Layer 7 of a small transformer language model trained on English Wikipedia (10 layers, counted from 0, width 96).
A neuron adds its activation times its output weights to the MLP's output. To switch it off is to set its activation to zero at one token and run the rest of the model.
A neuron's activation on a vector x is ReLU(weights . x + bias), where the dot is the dot product.

Input weights of the MLP neurons that the questions are about. A number n stands for (n - 500) times 0.0023.
n34 (bias -0.072): 407 381 407 262 731 394 796 632 432 238 682 478 422 487 312 600 500 514 496 448 508 609 385 509 443 676 299 484 661 401 701 435 522 421 544 349 628 513 730 200 389 460 548 486 378 638 294 427 379 691 257 689 276 421 473 785 356 160 433 330 533 412 512 536 522 429 323 546 626 646 744 528 294 573 591 436 696 610 449 398 564 496 776 532 540 458 809 671 904 441 384 603 441 362 517 558
n113 (bias -0.092): 417 429 437 698 454 330 510 350 470 387 678 201 419 445 495 125 460 581 456 404 633 315 574 490 534 561 552 198 896 555 215 405 390 408 659 392 707 640 701 722 588 574 482 594 225 444 224 367 691 251 835 461 317 442 585 529 459 464 362 673 669 568 614 603 834 398 555 266 942 774 603 474 396 339 419 293 500 505 882 461 575 510 610 470 358 603 680 547 481 364 624 470 292 387 327 441
n117 (bias -0.088): 527 294 808 666 320 617 570 530 458 810 679 572 538 652 615 440 696 834 642 487 308 198 555 379 306 526 329 463 348 694 681 345 496 513 647 823 452 612 442 364 618 196 599 579 514 651 647 667 549 473 451 509 578 505 426 324 281 242 376 634 529 35 471 413 436 523 468 572 237 421 395 631 413 645 650 317 495 561 311 555 701 207 575 662 491 462 513 346 415 509 443 431 479 692 572 331
n121 (bias -0.074): 451 671 371 310 649 562 743 425 737 545 588 474 398 491 349 345 417 523 793 346 529 514 701 678 473 375 414 372 265 545 450 409 265 482 741 603 526 694 373 427 692 192 532 359 345 435 365 431 513 531 461 398 712 575 486 438 488 341 433 412 874 575 524 397 428 331 477 550 604 703 603 580 364 228 472 611 758 537 579 491 657 415 566 855 652 289 763 552 636 629 695 423 188 230 558 311
n136 (bias -0.059): 417 293 524 391 444 136 650 541 480 432 454 346 622 500 367 385 585 414 446 587 509 754 427 620 776 509 783 421 624 540 663 657 352 263 567 402 335 452 682 646 471 594 641 287 815 475 726 486 304 247 538 751 283 713 575 582 654 633 628 370 556 505 579 167 475 451 420 308 480 717 520 281 317 533 681 435 233 586 531 383 725 770 310 480 666 797 623 443 457 274 590 490 80 495 741 741
n182 (bias -0.030): 564 362 543 260 383 372 602 700 408 435 645 525 558 530 318 597 527 393 431 602 540 294 358 676 368 758 492 623 587 277 508 525 626 330 272 453 140 339 765 575 539 264 718 413 553 286 197 774 403 273 563 568 617 585 627 479 456 378 509 517 541 496 623 358 673 462 460 500 491 612 736 338 517 329 553 451 633 589 312 642 675 487 426 666 453 622 596 363 576 575 437 708 476 833 364 335
n183 (bias -0.064): 390 431 270 123 477 377 364 582 505 318 632 404 389 558 471 310 792 596 580 496 612 351 797 459 311 692 500 286 572 352 471 289 370 596 326 740 325 688 344 410 522 522 464 500 794 491 504 509 452 141 483 369 540 654 590 855 455 658 433 609 523 355 544 456 464 368 613 197 329 590 345 691 478 637 477 797 409 514 754 380 464 709 504 536 509 440 479 615 622 495 552 509 667 687 438 687
n191 (bias -0.037): 325 704 531 504 610 395 802 635 194 298 348 323 610 371 529 518 509 400 629 530 401 522 438 603 504 279 496 351 718 589 907 453 217 383 513 703 508 439 354 538 329 420 607 299 500 345 460 390 427 569 758 509 207 509 267 430 565 509 336 582 431 627 665 407 513 657 845 611 629 572 557 535 420 640 541 595 296 337 354 610 532 350 561 589 540 463 640 547 392 731 577 598 396 699 328 828
n235 (bias -0.095): 630 455 649 578 535 303 505 433 505 505 626 590 510 671 545 495 575 475 237 562 518 392 336 623 687 281 575 401 334 574 621 142 472 629 415 263 235 624 334 519 587 769 137 819 451 400 408 126 561 623 623 199 451 395 377 457 303 708 267 348 282 342 439 553 616 572 771 414 319 640 886 509 549 519 480 580 719 590 933 660 535 417 650 485 360 389 570 547 562 739 650 485 477 694 694 374
n281 (bias -0.085): 173 560 635 622 485 332 495 608 475 611 816 676 575 490 209 574 644 350 524 433 242 332 384 559 289 500 649 543 182 736 473 679 420 643 661 292 500 476 699 500 268 461 657 451 559 525 636 313 741 240 538 409 549 519 327 634 531 515 169 448 490 673 690 432 549 327 377 192 275 589 722 370 485 799 689 654 664 201 123 539 496 276 471 657 418 723 776 635 481 575 401 427 432 500 477 398
n311 (bias -0.008): 254 578 615 478 638 487 686 529 437 651 488 496 390 634 433 685 778 560 460 326 500 324 677 541 355 372 419 433 576 401 750 237 526 478 609 296 607 400 335 397 553 671 412 792 586 606 576 380 660 699 552 692 576 522 482 482 553 630 375 657 440 359 571 349 558 478 310 371 832 500 646 413 469 547 564 491 381 285 279 868 320 309 171 131 425 421 564 436 253 700 483 545 383 375 463 647
n318 (bias -0.048): 290 789 332 404 698 509 597 584 526 530 311 475 464 570 358 729 584 437 530 466 617 443 405 381 367 329 404 593 504 583 576 450 319 654 788 219 479 581 589 613 362 378 590 824 403 272 678 717 492 260 399 530 470 530 518 440 332 428 604 517 374 221 558 526 444 740 632 468 557 858 509 403 404 408 447 362 336 549 478 379 695 530 616 131 340 667 733 554 382 673 517 526 447 652 291 522
n324 (bias -0.032): 419 570 307 409 397 625 412 588 288 410 487 442 359 450 496 518 602 561 532 354 669 482 644 371 612 530 722 516 217 774 546 566 478 616 447 446 274 451 518 530 707 683 659 596 869 336 495 509 742 857 399 447 423 567 316 540 450 500 486 371 344 146 383 238 722 545 436 361 591 622 126 540 514 517 273 565 584 542 645 225 703 618 399 431 563 198 779 439 606 495 714 582 572 346 303 582
n367 (bias -0.032): 540 495 505 372 458 280 514 740 347 364 597 504 491 518 138 491 584 425 505 282 712 329 659 445 370 351 448 532 555 440 605 522 482 612 571 346 574 688 744 360 333 569 537 408 440 171 546 622 420 527 663 424 555 370 657 652 555 509 646 620 419 406 609 332 205 698 532 513 771 294 726 342 706 592 332 514 523 832 783 568 320 455 300 518 419 135 509 596 420 360 922 523 662 418 513 605
n373 (bias -0.050): 434 504 698 412 483 594 195 581 352 413 380 524 406 571 481 669 466 513 683 740 709 803 331 260 426 340 644 367 412 567 473 291 359 365 257 521 544 569 658 384 578 274 466 592 344 350 438 380 286 427 661 439 554 475 390 459 489 561 575 346 357 447 337 508 575 323 719 612 680 484 657 526 421 664 406 381 938 636 474 541 485 363 496 399 508 634 556 416 617 453 520 625 414 670 792 654
n376 (bias -0.054): 402 454 264 527 672 407 440 525 345 634 383 364 467 315 185 381 381 620 414 509 621 473 567 500 420 673 837 684 410 368 603 530 552 367 526 187 427 707 548 617 571 681 734 323 240 416 522 634 395 378 574 650 477 469 801 664 666 659 536 263 416 225 436 334 406 647 322 320 849 703 589 320 636 621 771 376 578 505 407 504 504 711 523 595 433 430 517 660 452 357 613 446 416 594 762 599

Output weights of the MLP neurons that the questions are about. A number n stands for (n - 500) times 0.00071.
n34: 437 442 302 551 717 647 622 598 278 523 488 819 481 361 610 569 231 382 536 325 604 440 557 447 529 526 793 444 378 410 524 600 508 482 449 567 462 723 512 524 496 346 574 351 526 550 508 414 667 449 473 561 255 354 543 330 606 585 402 557 846 409 484 631 447 296 515 480 435 588 413 559 458 453 769 333 647 555 634 485 570 615 349 555 536 391 427 414 608 388 322 500 579 314 291 771
n113: 441 627 585 454 284 386 578 457 720 556 597 418 388 754 565 394 590 491 657 620 610 460 544 387 629 433 492 307 766 715 361 228 490 571 802 258 738 441 717 459 610 466 429 388 270 457 491 317 671 468 814 804 454 882 411 410 366 583 734 539 439 450 645 433 539 319 680 385 488 634 331 344 328 469 449 441 319 513 454 538 558 398 443 486 589 594 606 281 97 512 253 576 625 345 383 544
n117: 686 586 451 613 685 611 630 653 544 435 167 630 383 466 474 829 420 602 625 517 367 342 598 508 551 571 414 448 521 478 613 335 656 508 643 580 342 241 349 573 484 664 483 547 430 630 301 369 534 310 361 512 732 477 458 624 830 293 631 391 481 473 286 570 217 503 631 560 415 649 483 521 415 310 639 370 373 465 626 472 483 476 410 415 257 564 703 694 463 508 577 382 815 373 230 508
n121: 504 286 650 629 435 267 112 435 313 519 578 674 443 568 397 371 456 488 467 405 500 679 508 349 285 504 426 549 484 408 685 381 496 600 434 724 331 629 672 622 586 662 322 563 556 491 606 353 327 644 570 318 280 457 599 513 468 607 475 412 518 529 346 630 692 539 628 602 540 377 415 753 373 663 697 521 536 507 578 421 476 556 449 466 294 405 586 643 474 368 492 761 774 496 428 423
n136: 540 325 379 437 606 544 428 660 496 298 508 358 534 27 406 484 696 415 484 806 439 439 635 817 326 608 478 809 380 591 521 466 314 533 445 551 374 391 336 561 407 527 504 585 482 441 492 624 412 384 419 600 691 460 492 395 360 471 434 619 425 419 405 574 412 454 721 626 255 496 507 776 602 381 606 521 564 608 393 388 472 571 534 339 720 667 590 240 678 511 519 559 569 577 436 643
n182: 588 489 484 473 630 701 464 406 302 357 376 539 510 482 620 632 599 630 541 446 589 262 472 408 541 442 116 541 230 481 620 570 473 534 684 612 581 419 507 456 473 602 580 527 551 512 453 531 138 442 564 384 649 444 493 450 513 440 439 451 507 574 432 395 398 470 635 604 671 704 646 713 574 422 531 384 522 377 541 438 591 472 609 189 589 521 511 271 520 627 500 582 614 371 350 641
n183: 552 337 458 492 583 674 469 385 482 463 456 438 553 496 553 425 461 488 732 669 348 504 760 715 516 341 512 876 402 296 628 559 446 571 406 590 496 738 241 661 408 572 394 555 508 295 639 633 462 564 351 421 526 446 339 698 631 465 678 229 393 539 429 409 307 468 504 723 453 257 521 602 482 173 504 274 603 460 425 761 415 504 276 527 624 687 452 527 150 606 545 472 667 780 333 471
n191: 528 338 564 383 496 474 313 409 405 341 292 573 542 484 671 519 639 469 557 383 403 404 638 657 489 537 493 561 520 559 406 740 450 798 500 588 477 596 488 444 723 604 386 515 287 323 449 635 437 619 381 508 460 743 524 538 393 167 701 470 475 718 212 581 382 386 508 577 271 603 409 637 348 598 627 545 703 518 549 247 437 299 624 618 482 372 638 738 638 391 706 415 383 474 448 454
n235: 472 554 488 526 420 434 320 597 452 279 571 460 655 519 514 834 663 246 562 564 740 467 469 572 483 552 397 509 454 614 590 407 466 410 101 412 122 183 415 547 340 386 248 590 650 939 728 461 578 593 419 362 608 362 569 822 492 509 711 473 475 500 409 102 424 553 491 472 432 698 538 477 338 347 609 557 682 750 533 461 142 522 598 387 525 416 604 766 530 576 487 500 367 560 546 742
n281: 674 504 411 544 518 685 300 690 410 426 602 358 454 222 393 690 530 708 416 619 518 496 563 429 472 452 367 615 379 546 687 518 440 496 520 682 828 387 327 421 338 449 337 695 448 343 543 748 580 673 462 725 460 473 688 413 675 487 388 496 303 206 415 384 454 433 601 231 678 605 394 513 532 434 529 492 370 423 83 374 590 602 677 371 422 471 624 472 769 809 238 625 583 440 578 416
n311: 530 549 562 568 575 595 365 443 521 370 507 474 605 467 582 425 363 423 490 624 290 423 625 635 568 512 611 564 264 559 739 338 257 241 506 584 510 463 548 416 422 424 480 429 512 397 457 534 509 427 271 615 547 437 520 314 461 306 541 554 580 518 431 608 538 446 639 425 363 382 682 625 429 475 588 564 607 432 623 556 652 491 509 532 497 525 657 419 272 631 756 478 624 525 673 494
n318: 508 447 638 543 295 517 353 485 460 659 373 660 655 209 393 285 597 612 496 405 402 569 604 545 561 482 432 520 396 442 353 266 381 690 486 296 281 574 464 904 486 562 393 500 493 525 504 475 459 798 560 608 453 486 297 504 729 555 632 396 452 596 644 357 589 282 508 465 560 536 560 511 492 461 591 486 648 514 691 689 496 416 473 401 514 581 468 377 702 394 437 496 490 264 813 335
n324: 452 600 429 449 322 652 504 595 319 481 476 588 655 611 492 577 401 572 610 523 653 652 439 439 518 327 607 496 456 437 573 576 395 471 315 425 382 424 589 512 374 627 637 423 434 462 633 601 437 480 515 500 242 693 606 542 717 167 443 508 543 475 430 599 352 552 408 472 482 692 368 555 349 594 451 559 42 326 284 556 508 608 410 791 711 583 455 707 418 177 759 423 593 598 575 489
n367: 395 722 535 468 611 725 546 474 286 485 385 716 615 516 791 356 399 586 560 828 476 528 388 425 755 536 493 441 345 483 404 488 582 590 443 590 533 523 575 363 442 624 389 561 647 516 248 328 469 752 387 414 827 538 454 516 549 373 416 474 420 603 560 407 496 620 636 488 592 655 367 538 586 168 295 602 531 554 393 387 362 529 379 331 448 493 643 490 318 422 567 392 466 566 384 515
n373: 573 627 546 589 419 474 469 553 443 401 613 510 516 438 684 433 327 633 158 425 633 439 387 623 398 580 481 546 583 379 574 431 398 519 292 544 682 580 454 364 400 494 503 437 548 577 198 623 354 593 483 503 566 537 619 236 481 705 372 609 355 513 411 490 361 492 630 419 623 497 407 622 270 453 598 560 393 429 429 655 746 429 422 463 500 493 602 605 519 692 427 587 587 522 590 643
n376: 351 385 563 375 464 601 472 584 400 688 487 689 450 557 626 619 667 458 115 694 544 746 605 618 476 614 593 389 544 500 370 319 519 427 432 500 504 280 590 327 594 352 327 722 370 709 423 397 442 566 322 365 304 374 509 362 814 312 428 362 547 548 183 649 777 400 474 660 219 537 536 431 310 567 471 473 531 243 545 615 361 447 698 602 319 446 518 935 591 644 521 598 504 547 749 648

Each question names a token from some text and the token that comes next. It shows the vector x that enters the MLP there. A number n stands for (n - 500) times 0.0098.

Then comes g, the gradient of the next token's log-probability with respect to the MLP's output, scaled to length 1. A neuron's effect is roughly proportional to its activation times (output weights . g). A number n stands for (n - 500) times 0.00074.

".", then " Thomas"
x: 660 517 429 462 498 523 384 369 492 456 493 688 412 600 471 524 675 559 519 313 227 481 498 754 623 601 452 703 467 370 355 665 327 589 477 495 688 316 821 497 301 497 369 573 388 608 391 283 519 499 480 572 246 560 549 418 510 443 415 485 490 639 519 519 546 409 508 763 517 570 506 653 488 433 544 511 554 364 431 634 401 553 430 491 614 504 596 555 628 255 436 409 579 336 471 523
g: 586 507 348 632 263 347 569 322 528 547 487 422 392 398 189 459 224 523 603 399 412 488 811 412 660 574 657 504 473 220 441 647 477 524 463 678 347 403 575 547 505 462 424 637 722 901 534 654 509 562 540 818 585 769 489 562 690 539 594 370 622 385 549 631 198 371 731 560 529 473 307 627 596 357 490 592 382 585 393 392 460 766 469 432 594 454 394 493 579 408 369 458 307 357 434 334
Switching off which neuron hurts the next token most? n34

"ant", then "y"
x: 478 562 500 470 498 587 306 532 578 391 543 686 527 464 523 357 623 551 653 391 273 453 413 651 600 438 371 468 539 413 408 611 525 584 607 497 673 451 697 458 509 547 449 474 306 693 522 424 595 635 319 540 666 429 583 515 636 546 460 557 476 564 465 604 359 529 567 635 592 662 700 515 487 253 292 580 406 196 459 548 286 596 185 533 361 520 466 425 489 550 326 417 575 588 524 391
g: 586 328 408 530 468 515 324 581 105 618 550 488 408 784 509 585 672 526 658 805 476 575 431 501 465 565 478 423 645 576 392 366 484 623 571 397 529 425 318 691 499 344 359 592 465 453 553 722 392 263 431 662 565 325 454 421 477 582 808 443 759 254 558 326 465 722 295 226 610 325 573 452 479 378 455 523 443 555 293 506 470 485 431 497 676 468 529 335 767 512 385 748 645 426 804 440
Which neuron, switched off, raises the next token's probability most? n311

"r", then "ating"
x: 545 513 515 426 536 814 594 429 445 374 427 763 540 483 614 359 555 428 510 601 381 468 436 647 466 410 398 638 427 370 229 627 544 385 612 527 420 65 712 512 621 479 286 412 544 412 531 498 639 610 344 660 607 537 688 688 546 630 400 486 526 477 459 492 458 497 429 470 556 532 550 522 394 493 708 416 424 413 297 432 597 618 190 488 423 529 571 522 610 544 563 438 468 423 498 517
g: 467 543 479 526 687 544 548 465 256 206 333 428 438 681 507 456 402 509 630 427 664 491 298 573 532 571 474 324 481 315 551 895 213 646 632 354 704 528 516 602 407 388 547 340 627 579 529 673 560 522 553 558 530 630 359 699 560 408 644 694 498 619 604 495 923 353 530 444 400 321 408 321 288 361 520 512 527 577 665 474 368 748 494 213 456 369 461 380 456 428 563 584 177 490 678 597
Switching off which neuron hurts the next token most? n182

"2", then " to"
x: 313 471 598 620 513 694 494 240 610 405 483 524 495 298 709 319 556 546 559 560 456 420 501 578 471 400 396 669 275 418 193 599 484 514 538 622 691 311 659 553 537 504 211 477 442 381 558 550 368 331 327 569 621 612 475 462 557 503 362 507 401 493 544 542 519 609 540 639 709 445 596 595 593 548 521 493 588 475 693 401 311 562 315 524 522 543 696 644 399 428 483 412 613 475 386 523
g: 267 534 618 464 404 766 443 640 387 480 327 389 601 657 666 580 681 502 655 567 374 419 429 741 559 596 594 758 765 655 390 495 589 582 484 399 483 550 455 509 344 332 667 548 507 187 511 729 262 495 648 515 414 553 475 478 458 457 750 413 765 297 250 480 619 545 557 416 490 564 394 285 580 465 442 470 176 374 484 251 360 591 580 516 483 732 613 485 522 186 300 336 601 414 615 564
Switching off which neuron hurts the next token most? n113

" his", then " app"
x: 308 518 665 462 490 611 272 542 493 472 360 598 633 478 684 379 685 438 602 420 488 519 478 599 568 456 497 814 393 401 578 404 507 461 455 546 722 412 743 446 539 544 228 519 420 578 401 385 514 518 414 505 528 556 628 456 646 606 511 501 271 402 491 439 450 466 508 466 385 614 519 585 347 294 328 502 463 427 620 487 294 574 256 550 544 432 546 700 487 488 452 585 709 623 455 682
g: 470 643 779 796 462 526 583 591 544 359 657 582 196 469 565 582 322 452 785 419 585 374 204 676 456 410 640 443 583 349 488 401 347 514 605 551 450 535 602 142 378 405 674 691 624 407 293 746 353 395 454 531 716 555 300 794 372 719 625 559 414 454 535 469 401 360 575 232 530 496 452 670 434 543 389 539 518 498 464 533 644 390 468 596 297 627 574 659 585 516 353 395 368 539 522 231
Which neuron, switched off, raises the next token's probability most? n183

"ical", then " school"
x: 528 560 619 397 429 680 454 432 545 501 536 739 513 623 542 365 682 368 529 466 456 422 366 718 561 459 385 662 389 458 405 490 394 447 476 677 584 334 692 371 610 386 285 492 402 648 331 451 578 586 265 498 641 481 633 506 537 588 443 494 397 554 480 471 423 535 550 585 498 604 721 571 562 283 374 438 405 328 553 551 239 620 345 449 290 602 565 664 404 360 604 577 518 520 479 619
g: 539 581 371 508 457 590 532 151 359 689 571 366 459 559 588 467 575 599 737 603 67 562 568 462 686 596 221 614 246 527 543 627 577 443 416 587 451 226 520 525 636 487 368 550 276 370 531 360 666 436 320 539 525 396 397 467 733 230 568 576 459 616 440 263 516 632 573 515 589 614 516 351 604 551 451 418 493 703 306 502 494 446 618 647 786 471 524 294 567 156 598 676 531 614 666 608
Switching off which neuron hurts the next token most? n311

"ument", then "al"
x: 663 474 613 478 433 523 507 268 539 302 629 764 523 459 672 432 663 372 482 625 387 329 423 596 653 419 331 690 319 446 344 691 498 562 502 597 571 561 589 353 458 413 143 441 331 542 405 504 462 724 470 494 495 492 461 577 645 591 547 666 461 444 416 657 486 558 629 516 497 675 534 460 441 429 517 516 425 314 607 568 342 534 248 617 450 347 696 586 456 492 538 465 539 437 375 543
g: 497 429 470 653 244 539 604 430 519 221 349 401 532 496 366 635 688 442 651 694 396 606 588 517 458 553 587 643 390 358 629 562 584 475 523 520 499 486 366 531 332 397 491 549 329 716 669 454 668 407 564 588 653 369 369 749 654 587 554 592 633 127 568 356 436 476 661 400 537 594 331 525 757 601 489 348 458 390 34 494 583 296 636 423 497 754 627 192 733 383 317 624 489 516 421 472
Which neuron, switched off, raises the next token's probability most? n121

" earl", then "ier"
x: 430 493 589 342 425 793 501 460 341 474 300 609 526 513 566 457 566 569 616 526 602 562 423 517 579 438 438 735 398 525 435 473 445 509 676 548 726 239 516 570 495 586 294 778 358 469 492 527 461 598 285 628 497 418 468 421 608 699 433 559 498 414 529 534 373 520 591 360 565 458 612 529 283 281 362 469 501 218 639 393 630 434 422 499 418 477 433 543 637 393 437 748 638 592 426 521
g: 576 549 657 512 567 292 583 363 480 559 381 452 531 451 176 472 803 671 432 455 389 460 556 625 576 402 815 639 517 647 421 285 294 385 659 428 496 540 648 328 592 737 559 481 449 198 615 662 435 754 576 509 470 510 410 329 670 322 787 461 495 829 633 403 421 446 416 624 576 535 526 393 275 569 465 502 559 499 502 340 497 511 696 239 684 268 511 490 448 453 494 317 492 295 304 691
Switching off which neuron hurts the next token most? n318

" att", then "ending"
x: 458 484 518 439 518 591 309 461 531 462 247 645 501 430 738 406 590 546 663 584 395 671 562 585 530 580 314 640 288 335 532 615 415 403 689 546 672 285 649 492 498 488 347 509 342 439 541 537 614 477 478 726 456 408 528 461 844 452 601 526 306 391 496 482 481 567 487 454 641 591 565 512 390 455 311 564 351 447 624 554 579 373 384 478 476 518 368 466 400 501 369 489 711 619 396 605
g: 706 751 603 415 568 558 549 302 383 569 460 496 560 498 705 484 315 413 524 469 527 504 270 490 573 487 614 200 674 305 427 548 587 686 613 346 416 467 686 329 512 382 707 223 535 426 639 728 402 328 526 576 754 438 611 305 562 323 545 555 741 396 386 469 441 600 329 568 669 675 587 479 137 302 561 592 373 485 435 429 275 601 521 547 554 536 416 569 626 463 704 371 442 435 280 849
Which neuron, switched off, raises the next token's probability most? n318

" a", then " p"
x: 484 415 571 439 469 480 280 332 499 339 407 587 667 558 771 481 665 415 579 454 668 308 660 621 695 398 469 751 494 446 527 502 409 512 518 436 595 337 679 565 461 576 389 517 408 468 499 457 539 488 394 543 518 501 654 520 567 602 565 598 350 397 312 451 494 492 511 562 377 552 612 611 401 323 351 574 442 514 400 455 376 562 127 664 532 458 572 707 403 408 503 501 614 657 455 580
g: 621 278 312 765 407 652 286 302 498 137 550 601 440 563 682 455 432 472 411 433 643 634 362 435 487 453 501 631 433 521 312 583 443 444 507 639 425 503 537 659 441 531 478 531 656 717 401 554 518 477 489 601 593 723 225 440 565 140 676 487 324 536 500 303 329 823 673 650 378 482 726 438 568 585 438 549 457 643 576 449 810 730 431 502 562 638 529 360 332 617 402 371 253 417 336 591
Which two neurons, each switched off alone, lower its probability most, in order? n367, n183

" com", then "ic"
x: 461 429 490 422 543 640 367 479 556 385 255 499 444 576 739 541 550 445 568 550 412 434 530 480 603 719 203 621 331 342 458 654 691 429 449 646 575 329 755 564 442 576 396 511 531 472 422 502 536 608 385 625 567 601 549 409 724 514 556 488 355 395 372 592 552 443 475 608 604 524 448 601 231 541 598 464 461 387 426 450 406 441 245 523 441 621 523 527 544 617 391 595 649 692 268 416
g: 516 559 504 842 690 577 623 234 202 455 524 431 470 383 521 530 268 538 462 553 531 793 329 470 614 564 432 529 652 485 440 344 503 388 408 260 463 294 713 605 389 416 477 542 502 355 497 350 441 601 445 478 458 329 517 549 783 583 478 394 792 457 246 699 490 719 811 782 562 606 661 520 668 517 377 443 360 342 593 556 494 284 338 275 360 555 463 440 544 425 738 523 670 421 421 562
Switching off which neuron hurts the next token most? n182

" put", then " in"
x: 575 523 728 369 472 531 407 582 515 425 276 676 675 572 661 486 604 594 519 407 310 502 500 429 512 651 570 666 481 339 286 519 534 645 658 663 782 405 651 409 539 456 409 548 392 406 646 331 391 564 424 606 459 532 565 376 533 637 583 476 338 423 354 378 472 577 591 574 590 508 571 446 357 412 506 451 376 492 549 330 379 689 316 510 431 444 465 545 466 524 315 536 598 700 274 529
g: 490 670 548 544 456 212 556 279 481 417 592 620 699 520 534 84 577 673 575 548 347 432 364 310 536 350 711 353 329 635 314 531 582 445 445 560 528 299 534 565 669 634 441 597 355 489 625 531 295 634 510 507 505 748 443 645 663 438 601 644 446 645 413 665 333 531 423 530 667 561 581 531 234 533 246 227 313 229 346 673 507 599 722 463 708 694 505 490 512 436 685 333 538 358 595 506
Switching off which neuron hurts the next token most? n318

"o", then "op"
x: 619 594 447 481 502 398 333 568 505 362 561 581 423 561 533 660 553 533 575 464 406 343 527 472 661 542 451 702 363 395 394 511 471 489 534 464 669 341 762 478 418 552 395 453 462 535 546 344 534 458 354 612 573 445 337 618 624 655 427 538 589 585 489 540 371 553 546 798 488 720 606 512 451 442 396 478 248 295 217 631 515 528 286 652 532 574 625 518 503 441 267 298 484 675 509 453
g: 504 804 468 433 615 320 626 431 322 690 291 735 494 462 335 420 558 655 468 615 292 453 435 535 534 478 447 498 357 480 816 331 503 504 544 535 462 443 423 379 551 456 514 498 644 508 374 534 653 515 551 447 365 395 691 576 838 574 542 531 242 651 811 52 494 587 464 443 464 467 439 330 665 277 491 252 484 623 317 540 740 531 562 327 528 356 417 362 433 633 496 662 471 478 744 718
Switching off which neuron hurts the next token most? n281

" still", then "born"
x: 442 491 655 359 393 553 241 623 456 436 295 506 445 484 651 361 573 548 565 521 450 527 457 526 820 398 326 596 374 489 328 516 502 647 503 733 769 301 652 516 558 503 413 616 485 370 390 324 523 549 526 554 524 670 397 496 620 612 537 574 414 375 438 486 381 410 536 637 684 622 433 602 500 423 336 451 421 377 542 444 540 615 257 572 481 469 587 607 357 484 441 529 609 740 431 496
g: 611 375 456 311 673 198 143 575 678 605 400 735 296 449 547 764 795 403 351 607 506 624 304 489 291 590 516 772 418 493 466 430 698 386 525 505 483 520 396 671 483 217 685 347 455 328 649 321 569 441 490 303 633 382 793 396 507 497 411 274 551 490 420 494 408 384 511 580 595 700 484 541 607 603 537 544 705 463 643 559 586 460 349 498 370 551 576 488 634 476 438 747 671 408 371 321
Which neuron, switched off, raises the next token's probability most? n324

"er", then "ian"
x: 700 500 560 448 581 692 433 411 390 454 488 575 539 515 589 467 508 428 671 439 286 567 265 588 633 584 279 507 516 433 171 671 599 451 557 468 619 239 749 597 709 533 329 472 338 410 372 322 406 589 573 400 544 557 648 505 607 452 498 491 473 438 452 467 573 440 437 715 537 782 539 650 497 382 471 571 521 330 433 524 545 651 211 549 428 475 426 598 530 388 435 568 542 412 542 332
g: 704 332 412 594 800 781 405 323 531 325 440 656 335 358 472 642 561 584 453 582 598 442 479 578 612 522 397 390 700 427 334 347 664 454 302 398 370 469 399 653 512 487 450 487 305 545 713 416 250 461 575 516 488 510 607 775 432 534 605 275 527 167 516 560 356 645 703 630 426 337 613 505 574 284 429 512 541 552 488 640 278 256 283 265 498 601 417 425 608 604 618 674 702 738 697 559
Switching off which neuron hurts the next token most? n182

" s", then "ib"
x: 621 496 572 532 552 506 356 469 511 524 390 516 555 452 616 527 537 511 707 517 493 561 666 683 613 534 355 843 321 563 520 420 433 457 671 516 764 217 664 755 386 513 468 551 415 715 470 614 418 498 430 562 439 549 415 413 637 538 395 532 282 376 441 286 336 388 499 541 461 502 654 539 350 367 267 480 468 354 439 572 508 497 253 543 430 580 499 452 635 572 510 504 571 525 414 478
g: 525 411 690 539 535 511 490 613 656 508 651 520 388 518 547 484 519 443 466 603 633 510 422 467 338 560 507 565 585 234 677 400 566 407 612 462 476 492 643 654 533 697 654 524 553 472 444 483 392 601 680 421 292 375 734 505 237 509 455 526 763 413 530 515 375 402 695 237 433 371 823 829 159 295 712 342 731 360 722 358 195 300 567 289 544 558 446 390 449 369 363 521 713 457 487 370
Switching off which neuron hurts the next token most? n311

"-", then "man"
x: 478 575 458 490 471 403 380 442 468 458 338 739 332 504 534 512 520 430 587 434 405 422 479 573 761 596 376 908 367 479 208 528 499 540 625 496 482 316 694 574 460 442 321 612 334 479 551 665 402 403 654 553 561 412 656 496 633 412 559 560 401 481 397 432 485 592 506 595 472 692 595 785 413 617 495 551 414 472 458 560 301 653 261 596 261 629 430 481 561 480 469 583 473 475 452 413
g: 516 427 648 462 592 423 377 494 418 568 501 561 472 477 347 467 673 609 224 397 287 556 577 388 378 517 691 674 340 666 716 587 592 521 580 338 608 886 612 756 482 583 515 427 557 379 319 271 495 441 381 231 698 647 656 541 438 350 463 477 371 689 487 565 420 267 600 451 630 304 495 663 309 375 671 374 475 420 536 503 415 439 459 340 685 601 613 330 446 470 728 918 420 265 558 433
Switching off which neuron hurts the next token most? n318

" He", then " show"
x: 346 562 596 579 649 640 233 577 266 351 267 521 515 408 682 407 563 488 627 476 258 528 462 590 550 525 588 760 431 450 419 545 462 564 506 693 664 401 568 637 513 596 332 521 569 383 546 468 323 459 452 544 404 512 474 536 713 583 540 645 373 444 402 490 413 464 537 488 494 661 392 584 255 374 471 710 336 341 567 467 439 517 300 653 478 432 538 653 515 553 515 518 613 484 431 617
g: 430 251 442 484 494 436 499 582 695 267 720 558 571 267 498 407 365 318 538 511 293 341 476 280 846 543 415 819 488 498 571 611 529 251 480 539 338 392 502 627 328 564 462 572 577 656 779 616 747 593 498 651 941 421 271 406 695 704 431 615 497 598 618 417 556 533 389 527 348 633 589 420 394 522 441 534 546 456 410 471 361 364 500 508 337 397 464 484 422 400 366 723 289 654 645 490
Which neuron, switched off, raises the next token's probability most? n191

"ant", then "'"
x: 450 521 638 454 482 564 364 774 538 476 413 431 623 440 693 196 694 520 635 507 273 495 404 437 650 555 464 518 520 414 412 561 635 629 646 472 612 343 650 465 503 585 529 608 269 421 516 420 549 536 354 701 562 576 529 436 590 483 565 519 561 379 420 416 337 458 553 816 567 530 475 619 647 389 402 642 404 439 555 411 377 492 253 508 351 483 496 542 424 567 387 271 604 595 472 368
g: 733 571 357 600 571 466 487 499 454 212 556 506 602 511 411 455 580 372 345 489 665 567 733 693 525 456 443 393 593 143 627 540 593 527 346 461 480 670 676 698 457 513 378 515 600 531 650 363 273 638 554 439 497 521 296 231 436 651 372 493 304 576 621 527 571 533 368 598 466 329 437 647 512 392 746 514 791 620 602 524 661 360 201 582 207 208 390 602 601 641 760 531 249 415 449 449
Which neuron, switched off, raises the next token's probability most? n117